Layer 3 of a small transformer language model trained on English Wikipedia (12 layers, counted from 0, width 128).
A neuron's activation on a vector x is GELU(weights . x + bias), where the dot is the dot product.

Input weights of the MLP neurons that the questions are about. A number n stands for (n - 500) times 0.0014.
n3 (bias -0.136): 699 521 352 345 680 483 411 421 189 449 528 723 340 458 665 525 629 613 307 489 614 614 468 536 818 697 477 429 614 452 448 318 290 384 500 657 497 452 362 470 606 527 468 586 516 331 520 618 398 440 590 463 519 493 665 416 366 536 489 485 347 618 631 424 436 358 568 409 633 587 590 617 625 455 407 395 507 240 304 421 376 507 670 417 376 534 357 743 577 525 536 534 470 630 514 317 576 466 432 528 634 600 450 417 340 390 577 347 426 748 668 589 587 479 573 488 538 396 780 500 442 320 719 565 560 409 490 564
n18 (bias -0.134): 741 421 325 651 608 580 493 457 504 504 456 459 461 584 586 884 459 610 503 417 511 463 509 486 581 619 470 539 490 478 334 641 560 549 671 439 507 758 453 538 286 425 482 683 622 633 281 651 433 504 671 415 402 670 573 380 518 504 362 220 362 435 546 538 378 419 531 217 475 450 557 534 520 434 367 376 543 412 389 354 552 648 624 560 464 500 496 500 458 511 338 481 436 269 461 500 384 451 481 334 564 248 500 631 344 478 576 546 413 622 796 307 293 524 653 458 490 559 650 426 565 385 673 399 690 563 310 608
n32 (bias -0.136): 494 641 592 299 439 438 443 648 463 548 704 593 398 421 420 665 270 561 457 313 451 609 534 407 636 576 622 419 437 484 423 773 408 516 534 541 778 366 465 520 579 528 398 506 356 411 652 488 550 506 587 394 354 368 482 547 571 445 471 507 487 554 506 472 494 549 573 581 327 680 407 728 633 473 539 611 368 624 490 581 405 491 355 338 555 555 305 589 525 436 458 487 530 783 431 510 548 601 561 554 551 318 564 469 464 471 538 586 374 529 360 516 461 367 568 424 524 423 445 444 439 645 542 665 253 656 586 623
n42 (bias -0.153): 388 492 229 698 787 611 352 427 320 277 487 421 546 493 584 631 540 480 529 488 226 563 524 416 535 551 318 235 643 539 445 393 587 470 621 682 329 406 290 696 322 606 409 368 581 504 257 503 470 447 575 468 604 458 465 551 512 430 492 555 817 366 620 437 781 596 489 542 497 492 600 452 633 452 443 516 646 507 744 280 555 556 219 319 286 439 610 525 716 568 504 588 710 445 444 599 723 504 546 669 407 504 511 493 440 609 435 371 610 584 675 561 388 506 384 214 362 360 638 530 323 362 596 492 389 589 596 547
n59 (bias -0.144): 597 319 493 507 729 572 456 744 288 236 644 381 280 475 426 463 626 687 436 500 572 701 494 611 610 431 390 459 341 692 546 580 526 493 532 721 522 294 423 608 447 373 346 443 432 340 372 793 427 617 590 714 429 307 548 541 645 568 373 511 596 437 427 418 444 397 567 272 402 489 486 511 692 231 548 299 463 493 576 570 376 478 527 504 617 520 651 666 623 673 581 531 541 381 616 404 455 276 711 406 779 439 511 757 335 455 500 449 407 496 432 456 451 540 485 429 563 553 525 467 504 311 426 407 538 421 443 413
n86 (bias -0.208): 395 615 589 526 638 638 537 399 407 346 728 531 533 489 657 447 546 374 453 526 424 550 418 783 677 404 421 332 619 492 662 492 489 423 614 644 409 405 283 605 698 525 445 647 295 500 419 381 412 441 542 285 467 380 524 512 485 704 696 515 438 734 628 396 420 399 656 489 451 571 289 403 419 407 414 504 433 507 569 508 800 471 289 461 564 544 285 436 791 374 668 715 556 666 412 399 785 258 516 672 476 589 474 475 288 606 615 393 337 328 424 630 353 466 606 480 419 525 564 420 335 429 522 541 485 362 471 720
n93 (bias -0.089): 558 781 463 612 670 615 507 486 326 374 694 518 348 483 423 482 530 548 617 552 432 414 589 302 554 615 533 683 575 578 349 486 479 544 620 590 510 622 290 587 622 725 517 300 583 218 588 332 336 490 562 500 655 416 398 380 560 694 377 418 460 601 760 557 450 613 394 475 577 528 500 650 398 454 608 427 416 327 496 347 567 408 489 569 585 408 490 421 822 521 364 551 432 500 350 466 668 544 359 493 455 493 421 560 488 585 322 352 549 636 599 590 493 509 299 366 375 527 424 442 353 632 430 563 247 490 567 549
n124 (bias -0.114): 528 692 490 343 632 611 521 603 314 521 496 607 610 514 466 486 302 732 373 493 402 679 397 432 489 743 311 547 490 584 613 448 461 385 449 783 615 510 492 459 672 503 440 397 536 487 649 633 727 317 500 467 547 607 624 262 417 493 594 449 544 703 395 414 602 362 520 450 629 589 308 630 715 479 461 385 597 416 309 321 442 371 410 339 598 318 486 585 646 479 539 410 596 533 326 291 554 589 657 559 407 423 496 548 306 431 500 260 460 432 536 443 759 465 587 386 442 363 785 493 532 532 389 611 437 597 438 430
n139 (bias -0.169): 359 475 410 447 525 528 518 486 342 551 564 425 421 581 607 646 537 462 410 330 677 748 529 615 485 672 424 448 615 423 479 369 454 500 379 676 697 561 433 629 315 483 450 358 676 643 352 566 210 393 520 470 408 417 719 263 747 518 599 396 623 363 766 476 500 575 617 263 411 496 480 427 541 422 424 413 355 449 571 425 632 571 451 508 595 538 478 744 465 622 468 387 507 478 553 297 293 526 615 447 544 534 393 479 303 647 485 479 607 384 698 328 657 560 562 531 644 500 661 359 493 551 435 228 594 447 649 757
n155 (bias -0.129): 497 341 330 452 531 628 497 580 359 448 473 507 241 449 566 644 356 708 463 538 592 397 360 569 611 514 379 458 516 429 329 554 441 402 659 500 558 536 431 587 582 454 634 517 433 660 610 329 575 452 633 432 664 385 481 171 430 504 623 375 511 434 377 557 313 237 586 458 616 542 636 403 467 541 486 344 479 412 439 449 623 490 635 511 412 367 600 497 510 579 767 766 519 486 221 349 451 438 566 483 519 694 466 597 341 493 496 517 380 507 546 483 584 618 588 541 596 450 629 486 353 385 677 615 648 801 674 438
n181 (bias -0.071): 639 529 416 454 599 489 580 708 584 331 488 368 203 593 524 798 404 492 356 401 586 691 468 602 594 549 515 316 353 612 426 681 590 372 570 362 443 507 412 710 569 347 486 507 413 739 470 626 285 565 595 395 446 522 557 553 338 415 397 519 466 351 464 444 477 493 448 345 516 310 636 489 590 533 489 515 639 479 432 626 710 357 469 431 493 725 634 667 518 540 493 607 527 561 382 164 636 80 525 511 701 504 496 581 516 459 652 457 649 566 641 290 703 512 489 469 507 356 479 479 511 178 500 581 519 440 454 398
n189 (bias -0.113): 366 627 494 474 503 598 513 637 384 581 537 629 587 428 612 493 358 468 584 366 414 411 465 711 579 514 539 382 443 585 465 740 344 720 564 450 556 462 287 567 551 427 414 230 565 676 573 488 681 467 503 338 553 500 460 444 537 517 266 297 542 490 510 274 542 361 774 426 400 638 494 458 535 517 520 311 436 383 586 395 529 612 148 542 384 472 350 420 310 450 654 539 553 667 516 547 483 539 552 638 481 535 580 468 537 469 732 616 335 661 428 427 632 506 408 407 529 542 395 356 358 604 554 399 563 575 436 506
n198 (bias -0.070): 590 497 595 584 620 543 425 832 654 538 572 511 483 560 500 493 413 396 415 551 490 732 461 558 518 493 467 391 522 619 108 592 419 597 654 683 507 384 481 629 613 422 250 356 506 652 466 615 544 598 475 440 368 284 629 405 624 465 552 482 496 507 574 609 558 463 419 386 461 555 459 286 594 449 586 457 187 442 465 278 507 601 679 367 597 467 599 562 590 534 603 625 500 546 497 296 545 518 468 560 510 196 608 569 492 388 562 422 446 740 549 323 662 472 493 566 435 329 406 413 476 404 620 407 507 404 553 631
n236 (bias -0.151): 523 601 253 586 422 661 530 314 450 394 598 539 295 536 510 497 669 578 467 524 503 476 494 713 353 605 450 548 513 618 337 314 510 450 419 419 546 561 433 489 600 397 611 461 575 566 435 556 450 463 604 490 690 619 341 458 435 517 473 403 753 527 483 458 692 366 516 531 512 646 513 581 676 531 615 383 561 526 315 298 480 480 454 518 572 442 466 613 302 648 415 376 683 542 533 313 452 521 477 424 620 721 362 493 232 766 709 510 405 653 634 594 438 463 534 279 519 461 490 397 466 388 741 688 613 325 464 490
n259 (bias -0.124): 408 450 403 424 362 572 483 645 514 432 470 395 436 427 532 497 347 450 545 520 372 500 533 574 545 566 439 426 541 528 568 682 457 487 548 366 398 401 522 655 558 172 610 516 351 537 396 469 616 643 613 427 595 541 435 240 463 589 425 420 710 402 387 484 424 348 510 415 592 818 312 445 522 539 460 468 429 294 677 511 597 500 493 521 322 675 591 388 602 617 574 677 670 643 55 354 503 634 619 427 491 552 500 520 538 517 478 383 469 571 438 487 711 520 415 428 567 545 686 523 490 399 463 486 584 684 419 408
n285 (bias -0.132): 398 730 353 456 486 561 483 469 456 360 932 547 580 360 533 549 596 489 547 286 443 360 417 479 791 677 411 354 471 407 611 688 275 336 440 448 466 487 324 533 712 626 514 520 548 539 678 510 541 441 669 241 494 458 516 399 500 564 341 464 638 646 538 594 484 528 467 366 657 454 455 366 553 585 479 573 409 421 482 445 604 473 474 383 450 296 622 443 490 576 542 785 451 442 326 439 613 416 581 332 568 348 690 419 403 550 787 413 471 531 539 472 436 402 401 560 470 534 407 323 395 472 381 630 609 588 503 739
n287 (bias -0.188): 467 283 320 518 778 464 250 432 426 402 559 543 407 515 367 534 518 622 583 410 496 600 553 463 376 686 520 356 366 454 489 636 504 581 450 653 599 592 393 728 265 464 556 630 607 514 708 435 592 355 552 307 441 530 452 370 439 511 652 573 866 687 703 659 534 659 521 311 649 410 563 702 663 472 526 336 519 539 345 347 565 378 453 520 496 484 309 589 621 504 354 693 413 660 592 541 542 449 536 526 518 395 370 377 538 527 484 340 483 560 576 41 318 612 534 351 532 338 539 434 617 545 481 296 559 332 514 644
n309 (bias -0.033): 455 643 443 396 523 432 398 437 615 610 604 362 394 419 694 440 613 440 471 553 401 743 406 640 565 727 493 467 375 483 369 483 480 493 487 649 630 459 544 556 749 443 395 606 417 469 482 722 383 441 640 400 518 564 485 526 547 581 389 414 597 457 595 494 413 380 563 584 526 684 577 567 770 614 470 431 544 397 442 441 589 399 462 353 662 804 291 551 422 606 630 587 615 514 389 460 483 291 385 490 429 562 335 558 367 510 429 526 534 663 544 301 641 337 503 297 440 266 567 539 456 450 497 631 559 455 340 537
n314 (bias -0.137): 539 507 447 618 518 710 682 654 366 577 553 451 478 349 268 563 507 631 359 552 534 651 426 654 526 454 457 548 510 406 277 629 413 457 535 857 525 538 411 554 427 542 464 560 446 619 550 487 252 554 589 345 416 570 733 119 644 403 389 545 580 419 493 532 385 431 409 363 439 570 701 345 680 546 621 339 577 486 549 485 560 579 592 469 537 632 471 486 411 416 782 758 421 435 382 269 452 477 563 507 606 288 391 687 357 534 746 456 684 691 440 456 493 503 292 496 267 542 559 418 341 324 533 445 546 411 369 414
n317 (bias -0.157): 534 423 534 634 574 633 503 620 460 433 425 464 402 190 574 447 493 678 331 429 370 467 475 447 399 555 448 488 516 644 405 489 640 479 628 601 359 663 287 563 627 299 611 564 729 610 321 519 521 417 638 594 599 680 555 339 337 643 247 254 380 496 614 534 412 570 483 369 509 475 507 642 610 459 391 537 585 391 529 614 503 621 371 629 425 283 570 477 490 661 437 467 421 361 424 397 578 493 442 303 352 336 528 609 418 514 612 322 333 662 740 521 482 453 479 481 620 706 443 325 433 461 496 514 749 329 497 329
n345 (bias -0.132): 558 417 318 288 557 562 526 487 413 342 611 386 510 435 337 537 522 500 417 413 555 486 400 580 397 514 454 277 547 374 603 521 629 536 596 666 562 497 419 811 532 386 599 254 387 485 558 430 595 658 615 538 342 473 586 489 245 476 406 277 759 603 421 490 548 359 617 413 432 456 602 545 563 508 530 236 594 657 514 444 519 451 385 272 571 688 553 456 627 480 600 517 506 735 591 413 393 273 440 575 659 493 434 497 500 786 656 513 556 437 571 447 540 456 473 318 554 404 519 529 483 537 704 389 476 519 522 562
n350 (bias -0.083): 388 747 577 411 598 500 479 640 336 574 644 518 528 364 497 331 569 606 423 234 650 471 396 608 586 449 589 335 569 518 655 337 369 486 493 576 646 467 565 526 536 350 434 483 407 616 592 554 633 338 493 442 601 514 356 438 792 514 345 547 536 549 483 305 531 632 603 306 371 542 708 416 493 418 741 434 433 579 511 237 547 709 419 460 426 552 528 586 401 746 559 544 480 612 370 485 560 460 358 551 650 514 611 577 430 479 611 351 412 629 415 479 511 407 443 287 218 433 799 483 472 483 552 528 554 344 581 536
n351 (bias -0.065): 537 596 385 443 507 637 456 600 403 348 730 639 660 426 803 368 416 529 394 407 310 504 539 685 606 571 380 406 368 395 454 731 425 618 585 599 580 445 553 518 608 346 374 460 352 348 547 541 638 412 650 383 479 414 453 419 309 650 413 458 486 435 527 387 549 475 546 583 488 779 497 642 361 546 476 461 517 419 514 324 427 561 457 496 297 504 500 615 523 479 527 698 369 685 517 362 597 522 369 598 346 493 517 530 466 549 559 411 382 507 584 329 608 443 200 382 653 434 471 567 438 651 362 528 743 557 312 310
n378 (bias -0.111): 484 555 372 646 585 503 571 389 514 516 362 635 484 462 656 553 405 586 550 497 337 453 328 334 386 655 376 704 546 716 343 524 394 417 758 574 265 629 493 582 546 475 426 372 482 530 394 545 401 635 606 339 594 536 548 554 388 669 516 416 443 201 583 597 436 471 426 470 440 536 476 400 435 584 559 398 565 469 480 442 622 637 357 435 553 614 545 484 363 591 253 336 388 507 510 482 595 473 463 526 612 507 355 651 337 769 479 435 606 409 543 477 576 451 411 430 565 697 605 335 516 445 611 549 686 585 409 576
n394 (bias -0.082): 291 379 503 541 567 540 443 548 346 522 610 411 554 434 448 519 482 611 402 516 441 500 508 557 375 480 382 542 473 425 500 672 563 613 601 513 618 273 496 554 533 393 680 528 462 524 471 596 685 623 530 523 525 706 394 553 577 627 435 451 490 494 472 522 385 445 579 429 658 911 328 518 503 545 590 420 664 311 358 410 509 422 420 433 747 544 475 418 466 462 420 657 512 523 625 372 503 477 492 478 527 596 468 626 472 500 493 519 521 420 526 271 367 436 737 391 461 475 433 466 542 433 497 587 766 251 236 473
n417 (bias -0.102): 335 659 443 516 437 542 391 517 441 617 633 503 421 526 449 460 494 580 471 497 401 534 620 493 524 644 342 244 269 388 420 590 533 441 510 559 558 390 547 472 554 440 507 420 585 245 666 539 360 464 593 257 497 413 628 452 369 824 157 483 524 394 523 583 497 539 525 446 658 590 401 545 535 683 620 545 530 462 575 500 420 402 409 437 490 606 292 563 312 513 550 660 553 707 480 370 584 702 394 611 416 431 540 442 378 510 532 470 556 673 561 411 507 357 564 553 522 484 225 500 640 393 374 400 555 435 529 351
n489 (bias -0.137): 609 413 560 521 475 633 371 504 427 189 625 456 64 527 453 521 351 544 463 504 482 446 454 269 359 525 519 508 457 489 453 544 382 174 711 462 572 566 542 632 590 356 396 578 303 416 640 497 514 521 588 554 352 338 700 508 631 425 475 587 460 630 486 368 642 421 543 535 395 528 373 564 593 433 402 668 507 599 619 647 497 503 297 611 468 627 430 430 668 723 475 566 320 613 452 504 482 408 618 204 467 471 667 517 426 657 739 455 441 528 479 580 475 410 625 357 533 686 473 366 401 532 496 447 478 599 439 497
n494 (bias -0.104): 333 140 609 355 397 543 459 466 676 531 603 504 292 436 454 448 503 478 612 490 451 496 572 576 422 568 394 296 413 360 500 536 347 392 516 490 517 471 466 687 702 415 480 351 449 430 584 544 230 598 542 521 636 535 630 512 340 629 497 401 668 373 473 500 803 580 271 444 539 604 526 474 442 428 744 439 490 578 532 320 503 301 406 489 517 537 408 572 523 722 459 630 651 521 510 328 389 576 628 530 686 376 541 503 542 710 463 476 423 779 503 497 333 523 646 397 565 325 451 406 597 469 417 438 561 463 434 619
n506 (bias -0.146): 598 567 303 523 601 500 410 844 391 314 703 682 547 540 587 432 484 493 633 510 421 410 311 423 854 535 539 496 427 479 588 552 490 599 316 493 467 449 374 500 426 616 567 419 435 450 381 402 543 394 635 465 491 419 630 361 639 510 565 531 689 490 573 377 424 515 407 544 533 314 475 584 605 323 490 226 554 399 583 264 371 500 532 401 431 371 607 712 655 436 507 560 613 542 418 372 748 532 421 543 387 549 520 607 508 507 654 313 262 459 514 399 422 528 544 269 542 497 593 546 466 524 638 463 616 474 487 478

Each question shows a token from some text and the vector x that enters the MLP there. A number n stands for (n - 500) times 0.0086.

"ci": 465 489 564 603 362 470 574 499 365 479 460 306 546 558 486 468 538 552 506 455 557 622 485 477 505 473 513 421 467 512 430 514 476 426 502 566 422 707 537 361 500 637 625 575 483 627 420 531 518 549 294 461 362 561 520 509 392 567 642 420 363 674 526 433 512 497 500 640 459 590 532 489 393 463 326 451 440 484 602 514 549 545 549 506 486 409 468 353 533 479 356 382 561 594 580 613 489 413 503 628 490 790 446 589 579 362 516 512 534 428 507 617 396 529 595 439 643 616 577 461 560 469 614 613 367 504 525 437
Which neuron lights up most? n86

".": 578 598 468 494 510 524 634 510 611 597 605 344 459 526 430 432 494 371 399 531 637 542 464 501 460 350 558 519 449 439 504 516 425 540 480 527 547 344 696 435 524 500 521 447 512 511 560 496 456 497 197 481 541 512 473 549 464 456 449 510 538 523 230 560 488 526 555 571 490 470 547 446 546 651 528 597 489 483 427 580 498 607 498 480 526 519 468 457 513 524 520 471 523 487 456 480 479 526 493 573 503 405 510 506 492 413 534 660 491 498 497 491 409 507 468 690 551 451 384 622 524 491 513 555 561 561 457 426
The three highest activations, in order: n417, n198, n314

"if": 382 411 552 522 579 469 523 601 284 551 384 411 605 328 484 352 496 438 593 529 445 514 527 518 510 454 402 454 509 556 453 510 476 499 487 488 341 498 667 326 445 424 560 446 628 451 494 569 595 359 369 688 482 639 541 657 385 727 576 652 411 437 591 532 526 547 498 745 480 570 625 449 500 452 384 671 435 458 416 632 426 511 412 618 415 444 585 444 459 539 511 516 488 531 625 433 455 488 499 489 405 566 530 382 516 456 398 580 552 495 530 745 515 494 420 716 363 429 479 560 572 542 445 490 417 579 470 482
Which neuron lights up most? n317

"n": 490 483 399 389 419 463 549 552 589 584 539 392 470 563 442 314 649 436 452 502 563 508 495 415 556 372 791 539 530 448 559 464 408 527 449 448 540 489 465 573 566 513 656 469 536 556 488 515 562 527 285 521 487 513 479 773 526 455 298 534 668 507 385 572 518 490 441 472 478 337 490 568 456 510 322 477 549 648 481 647 376 403 401 514 490 479 549 431 484 484 679 455 469 471 501 857 564 493 477 454 638 537 613 445 714 419 568 596 460 447 403 536 534 490 504 631 447 502 450 553 553 530 457 547 417 478 616 542
The most active neuron and its activation: n345, at about 0.34

" to": 514 510 528 445 440 449 370 445 445 474 387 599 500 480 523 372 536 436 440 549 439 513 571 434 551 524 381 524 505 499 559 521 589 579 480 538 524 427 653 374 463 502 521 723 530 462 471 510 478 487 377 443 473 630 491 553 467 434 461 508 567 429 439 491 502 526 543 548 508 609 615 521 585 542 349 482 543 484 353 525 456 517 546 499 619 458 492 511 509 470 448 515 544 444 448 518 521 358 493 531 535 509 625 548 461 389 471 595 459 429 370 609 412 483 626 498 577 454 531 864 514 515 397 543 382 433 531 460
Which neuron lights up most? n309

"ical": 437 391 568 568 596 440 601 482 559 610 546 457 333 472 428 523 539 445 505 395 553 486 545 391 594 425 587 445 568 433 391 592 464 495 418 560 433 561 513 505 371 487 558 362 411 533 573 465 546 578 333 513 472 656 555 593 504 529 576 546 444 450 550 553 503 523 461 584 461 571 572 495 569 539 419 542 533 610 536 558 430 456 514 524 572 565 474 451 509 556 474 530 422 522 460 519 449 422 479 436 477 545 492 416 680 415 549 717 556 373 459 523 400 524 473 451 369 719 368 751 596 495 612 522 483 426 506 435
Which two neurons fire most, strongest first? n489, n394

"ro": 522 585 523 537 295 475 546 402 540 492 472 593 546 404 480 427 594 418 527 511 587 414 481 505 387 498 549 511 597 569 526 358 356 502 546 489 396 599 572 544 683 481 608 561 361 395 420 452 460 541 335 629 433 559 524 733 493 562 535 534 432 548 441 486 503 433 475 812 469 480 500 521 541 466 479 474 413 392 514 662 500 488 441 607 451 469 645 382 476 712 452 553 499 618 377 651 484 594 513 437 434 834 604 472 555 451 519 479 505 462 449 497 512 582 479 369 447 623 515 492 558 435 536 617 536 346 544 505
The three highest activations, in order: n489, n236, n259

"li": 545 562 476 460 477 461 563 429 452 483 406 465 459 357 545 374 558 373 569 509 437 437 454 402 526 559 471 434 556 439 477 368 512 426 470 394 414 510 528 436 566 611 695 445 537 653 534 436 455 557 349 473 423 367 516 564 364 589 531 585 551 626 446 521 519 566 545 749 472 397 568 438 590 474 378 550 483 574 688 401 445 541 432 439 406 532 611 339 496 589 465 433 464 662 434 545 520 691 518 517 340 637 563 550 624 339 665 584 442 481 450 627 441 555 385 669 674 539 550 475 649 496 361 526 454 568 460 548
Which neuron lights up most? n285

"s": 472 481 576 483 367 472 530 463 613 545 509 701 354 511 580 537 441 303 600 487 413 563 558 412 605 291 573 558 576 398 574 455 531 439 443 442 500 404 617 563 577 447 568 448 498 458 480 425 517 464 340 486 547 474 525 713 490 521 491 518 423 354 326 545 560 557 523 358 461 465 478 517 368 486 509 518 619 599 564 449 508 535 494 458 461 528 512 474 460 527 611 441 519 528 495 526 516 597 478 576 589 543 587 557 747 532 498 592 458 389 348 650 476 391 467 458 531 391 469 618 551 594 347 487 566 705 542 436
Which two neurons fire most, strongest first? n494, n32

" V": 527 456 356 555 446 483 478 543 591 602 356 448 550 632 445 406 501 445 522 562 507 472 440 500 469 619 483 529 513 512 490 451 651 491 490 460 422 539 669 510 435 481 462 425 564 553 459 477 576 400 181 490 462 597 544 532 401 457 492 425 528 530 535 526 523 523 529 435 486 441 454 406 496 485 452 449 368 516 501 526 528 498 579 538 437 304 513 530 491 552 416 361 497 494 752 567 415 540 544 614 468 560 529 463 492 471 396 495 642 491 498 513 468 641 601 659 486 436 515 520 556 596 446 426 371 539 516 596
The most active neuron and its activation: n139, at about 1.2

" |": 478 489 471 515 458 434 522 464 577 620 482 512 515 556 537 477 494 423 494 527 468 559 491 506 581 455 486 685 510 431 537 563 473 482 510 531 505 478 915 448 511 538 536 482 545 515 481 509 497 504 320 472 457 516 464 646 507 487 429 533 435 423 463 565 422 419 517 532 534 496 491 510 486 526 517 554 443 452 462 539 505 556 541 445 471 531 552 485 419 458 451 407 494 427 502 499 491 438 490 501 501 462 466 570 500 478 514 590 529 453 567 469 455 376 500 570 529 503 467 755 565 521 411 470 497 540 467 469
The three highest activations, in order: n309, n378, n394

"ri": 492 400 543 614 293 466 616 353 596 534 309 471 617 410 552 460 506 531 450 476 458 469 496 426 439 404 482 516 508 622 451 402 478 537 541 487 386 662 612 255 360 560 568 551 397 687 444 537 571 483 366 674 422 564 517 447 404 504 450 476 509 539 453 503 521 502 382 611 481 460 592 567 562 492 427 622 410 548 451 594 517 472 538 482 383 581 548 289 518 629 455 394 506 437 416 647 492 645 518 583 568 472 546 551 559 465 520 505 559 497 451 479 524 537 505 662 551 777 433 462 600 552 437 432 491 541 452 507
The most active neuron and its activation: n317, at about 1.4

"le": 481 424 413 505 513 453 655 378 602 723 507 441 535 493 653 632 484 399 543 501 338 561 464 543 581 403 547 437 573 435 382 530 590 741 462 330 465 366 438 462 366 526 540 376 501 497 420 598 578 547 359 622 451 473 469 595 370 481 529 582 499 481 435 329 479 556 447 602 547 511 630 585 483 506 497 476 674 630 486 603 487 512 487 553 476 611 445 453 546 474 483 542 571 385 554 644 522 610 505 447 505 488 486 574 649 258 452 465 507 410 552 558 515 535 442 639 496 374 436 592 486 468 439 559 421 433 525 522
Which neuron lights up most? n42

"58": 638 594 403 464 505 479 528 444 540 571 359 416 480 462 449 423 408 404 514 525 463 516 609 443 568 451 662 519 429 464 630 436 653 490 499 387 464 427 512 265 574 561 570 385 513 503 607 520 548 514 253 435 555 504 573 587 444 591 590 573 391 533 435 620 437 580 423 468 576 491 570 473 506 570 466 461 494 515 542 428 558 525 452 516 514 480 518 442 509 409 374 454 485 407 522 539 498 601 495 565 399 438 524 524 569 348 404 564 642 400 519 542 508 483 477 601 460 486 438 580 628 489 502 464 433 460 622 508
Which two neurons fire most, strongest first? n417, n93

"mi": 590 381 510 493 420 442 394 503 527 571 343 422 432 505 355 473 526 507 571 628 493 551 523 383 510 487 398 460 461 462 608 542 789 412 635 429 478 662 540 468 500 637 722 401 513 488 370 518 630 543 399 567 525 723 430 524 416 489 383 420 373 596 542 662 508 478 569 661 473 435 484 578 433 453 566 449 560 494 589 535 484 579 492 575 490 573 465 536 462 585 293 482 502 578 471 628 418 428 486 382 378 595 478 567 488 458 453 588 554 454 455 510 463 575 571 544 571 662 525 503 573 523 433 388 345 439 568 367
The most active neuron and its activation: n317, at about 1.8

"\n": 536 459 445 560 426 549 653 517 669 575 400 366 543 497 466 512 538 458 508 517 583 488 530 505 505 456 477 689 600 553 525 424 539 611 492 577 477 514 831 471 424 480 552 464 483 526 469 458 439 493 210 433 486 538 503 624 456 383 480 478 382 461 491 522 482 435 482 547 465 445 505 534 482 631 514 507 573 499 444 531 506 524 401 594 492 488 474 526 478 460 412 493 480 479 504 520 510 358 495 525 600 428 463 611 565 554 462 633 482 465 548 473 417 380 487 579 519 519 460 550 534 552 444 482 259 541 501 572
The most active neuron and its activation: n378, at about 0.33

"er": 437 418 607 623 531 418 506 528 587 527 352 298 446 500 516 479 524 421 456 645 550 466 460 346 531 268 531 649 553 476 455 600 511 528 491 265 600 520 491 491 436 579 538 551 450 422 448 548 523 598 354 463 515 588 537 687 365 438 477 504 433 596 484 515 534 465 484 691 472 526 480 472 401 502 461 550 586 504 448 708 415 495 365 427 581 581 521 468 575 435 522 385 526 585 608 640 460 558 476 502 570 657 435 452 609 455 552 510 473 474 350 584 455 507 586 657 677 480 435 638 454 515 669 539 410 546 477 376
The three highest activations, in order: n489, n394, n32

"al": 502 581 470 617 493 390 547 436 590 613 298 485 398 484 448 506 510 446 418 518 588 396 539 368 543 485 451 638 528 453 430 530 410 429 518 442 462 555 525 540 412 503 511 581 460 570 566 449 380 447 377 303 493 684 539 744 496 454 523 570 294 514 498 638 510 526 564 552 508 386 481 489 457 514 482 530 576 441 573 526 453 498 666 567 428 449 540 351 449 605 487 450 457 446 443 734 443 458 498 510 535 630 477 396 713 387 515 540 523 336 550 442 488 527 496 367 434 525 544 704 578 510 580 468 590 509 481 605
Which neuron lights up most? n18

"ized": 532 410 594 533 462 403 579 616 555 438 511 572 476 525 388 482 439 275 552 531 648 480 504 423 546 501 603 460 510 518 579 521 555 543 430 463 561 456 574 443 483 505 584 573 458 512 418 477 507 528 315 550 449 549 601 555 562 543 578 555 409 671 557 514 449 519 431 483 460 528 448 525 584 526 479 529 440 454 587 465 496 585 652 441 400 630 420 448 553 457 388 388 444 480 521 489 441 612 489 441 513 423 577 446 685 421 746 524 476 409 356 487 375 504 455 488 477 551 472 689 708 557 607 501 229 486 514 468
The most active neuron and its activation: n32, at about 1.6

"8": 513 520 546 578 410 477 551 407 598 639 491 410 514 485 481 452 489 445 527 525 603 390 534 414 535 386 542 566 472 426 618 478 527 582 460 389 456 505 428 421 464 477 621 409 514 493 646 494 518 641 302 569 621 509 498 641 482 502 536 511 319 413 535 639 422 501 374 476 581 530 469 496 484 566 457 648 436 476 422 506 577 480 395 429 587 521 422 373 447 541 541 510 571 337 497 580 551 453 508 469 499 464 470 387 577 528 380 571 675 459 473 589 500 466 520 559 384 536 469 609 618 481 375 457 529 537 578 479
Which neuron lights up most? n394

"ent": 404 392 449 518 562 392 433 543 476 575 492 445 573 550 432 472 594 485 461 566 632 487 568 613 567 432 488 539 644 420 495 437 556 459 446 479 459 428 491 462 299 529 423 587 537 473 494 528 528 536 355 578 463 441 442 696 604 323 557 551 452 624 556 550 514 556 497 470 438 517 604 401 548 513 447 470 341 521 497 617 541 615 564 443 407 543 555 520 531 496 320 489 521 536 692 591 396 327 514 376 552 536 605 504 719 330 502 751 408 495 442 519 444 525 419 703 487 515 351 575 435 497 555 521 393 451 578 523
Which two neurons fire most, strongest first? n59, n198

" its": 465 494 508 520 498 457 493 476 337 536 451 475 428 599 582 380 532 393 438 387 556 531 546 516 574 456 504 404 553 556 398 319 443 401 507 495 518 554 692 390 372 454 535 594 477 527 535 420 504 597 388 455 505 484 506 386 558 492 420 559 489 487 587 509 495 470 452 645 489 431 507 533 538 534 396 461 447 419 438 597 474 435 620 567 422 524 473 425 526 545 467 616 489 453 528 512 506 530 491 522 559 504 412 492 551 608 454 554 507 519 500 442 460 526 415 395 462 508 585 860 628 588 511 439 598 594 512 538
The most active neuron and its activation: n3, at about 1.1

" sp": 505 385 549 505 539 519 477 381 476 559 365 516 557 461 512 570 519 530 473 499 533 559 582 564 517 640 546 565 591 630 376 401 562 634 498 325 521 509 540 400 495 493 537 556 579 518 497 456 490 482 245 598 471 400 410 555 518 441 529 453 378 446 530 538 517 495 478 488 447 624 468 462 491 489 356 579 394 480 505 459 371 501 597 733 431 551 525 551 425 588 407 263 505 321 770 490 534 530 511 578 439 513 496 467 364 370 313 692 490 451 416 602 492 541 583 562 584 541 479 574 579 423 459 501 518 599 491 517
Which neuron lights up most? n18

" India": 550 537 566 351 445 388 553 601 479 515 393 549 545 527 478 412 407 472 580 507 531 494 507 436 432 398 650 536 568 428 649 512 502 596 479 551 534 506 635 441 476 463 625 501 375 480 532 417 547 394 315 609 582 672 496 489 502 488 543 582 488 549 537 489 451 608 404 438 479 360 412 492 431 442 610 560 447 531 372 639 484 578 512 508 575 492 419 411 463 390 400 341 380 542 554 587 499 595 473 526 511 473 564 451 521 581 237 590 466 613 516 614 558 517 435 520 584 472 584 636 548 590 420 591 415 509 591 494
Which neuron lights up most? n32

" re": 507 532 513 546 456 560 598 412 589 549 514 583 550 657 510 548 530 426 404 457 515 553 523 560 502 342 559 432 546 486 573 476 412 547 495 479 568 556 500 345 551 486 540 480 441 497 532 391 565 486 193 462 457 513 441 577 423 367 485 421 499 509 494 565 517 471 444 616 443 602 469 426 493 512 437 584 564 499 542 493 453 508 527 522 533 619 481 439 481 391 556 485 551 502 559 483 448 558 518 469 417 523 496 573 577 501 562 748 446 455 426 534 588 527 507 555 457 604 409 721 474 433 605 531 339 592 508 406
Which two neurons fire most, strongest first? n189, n32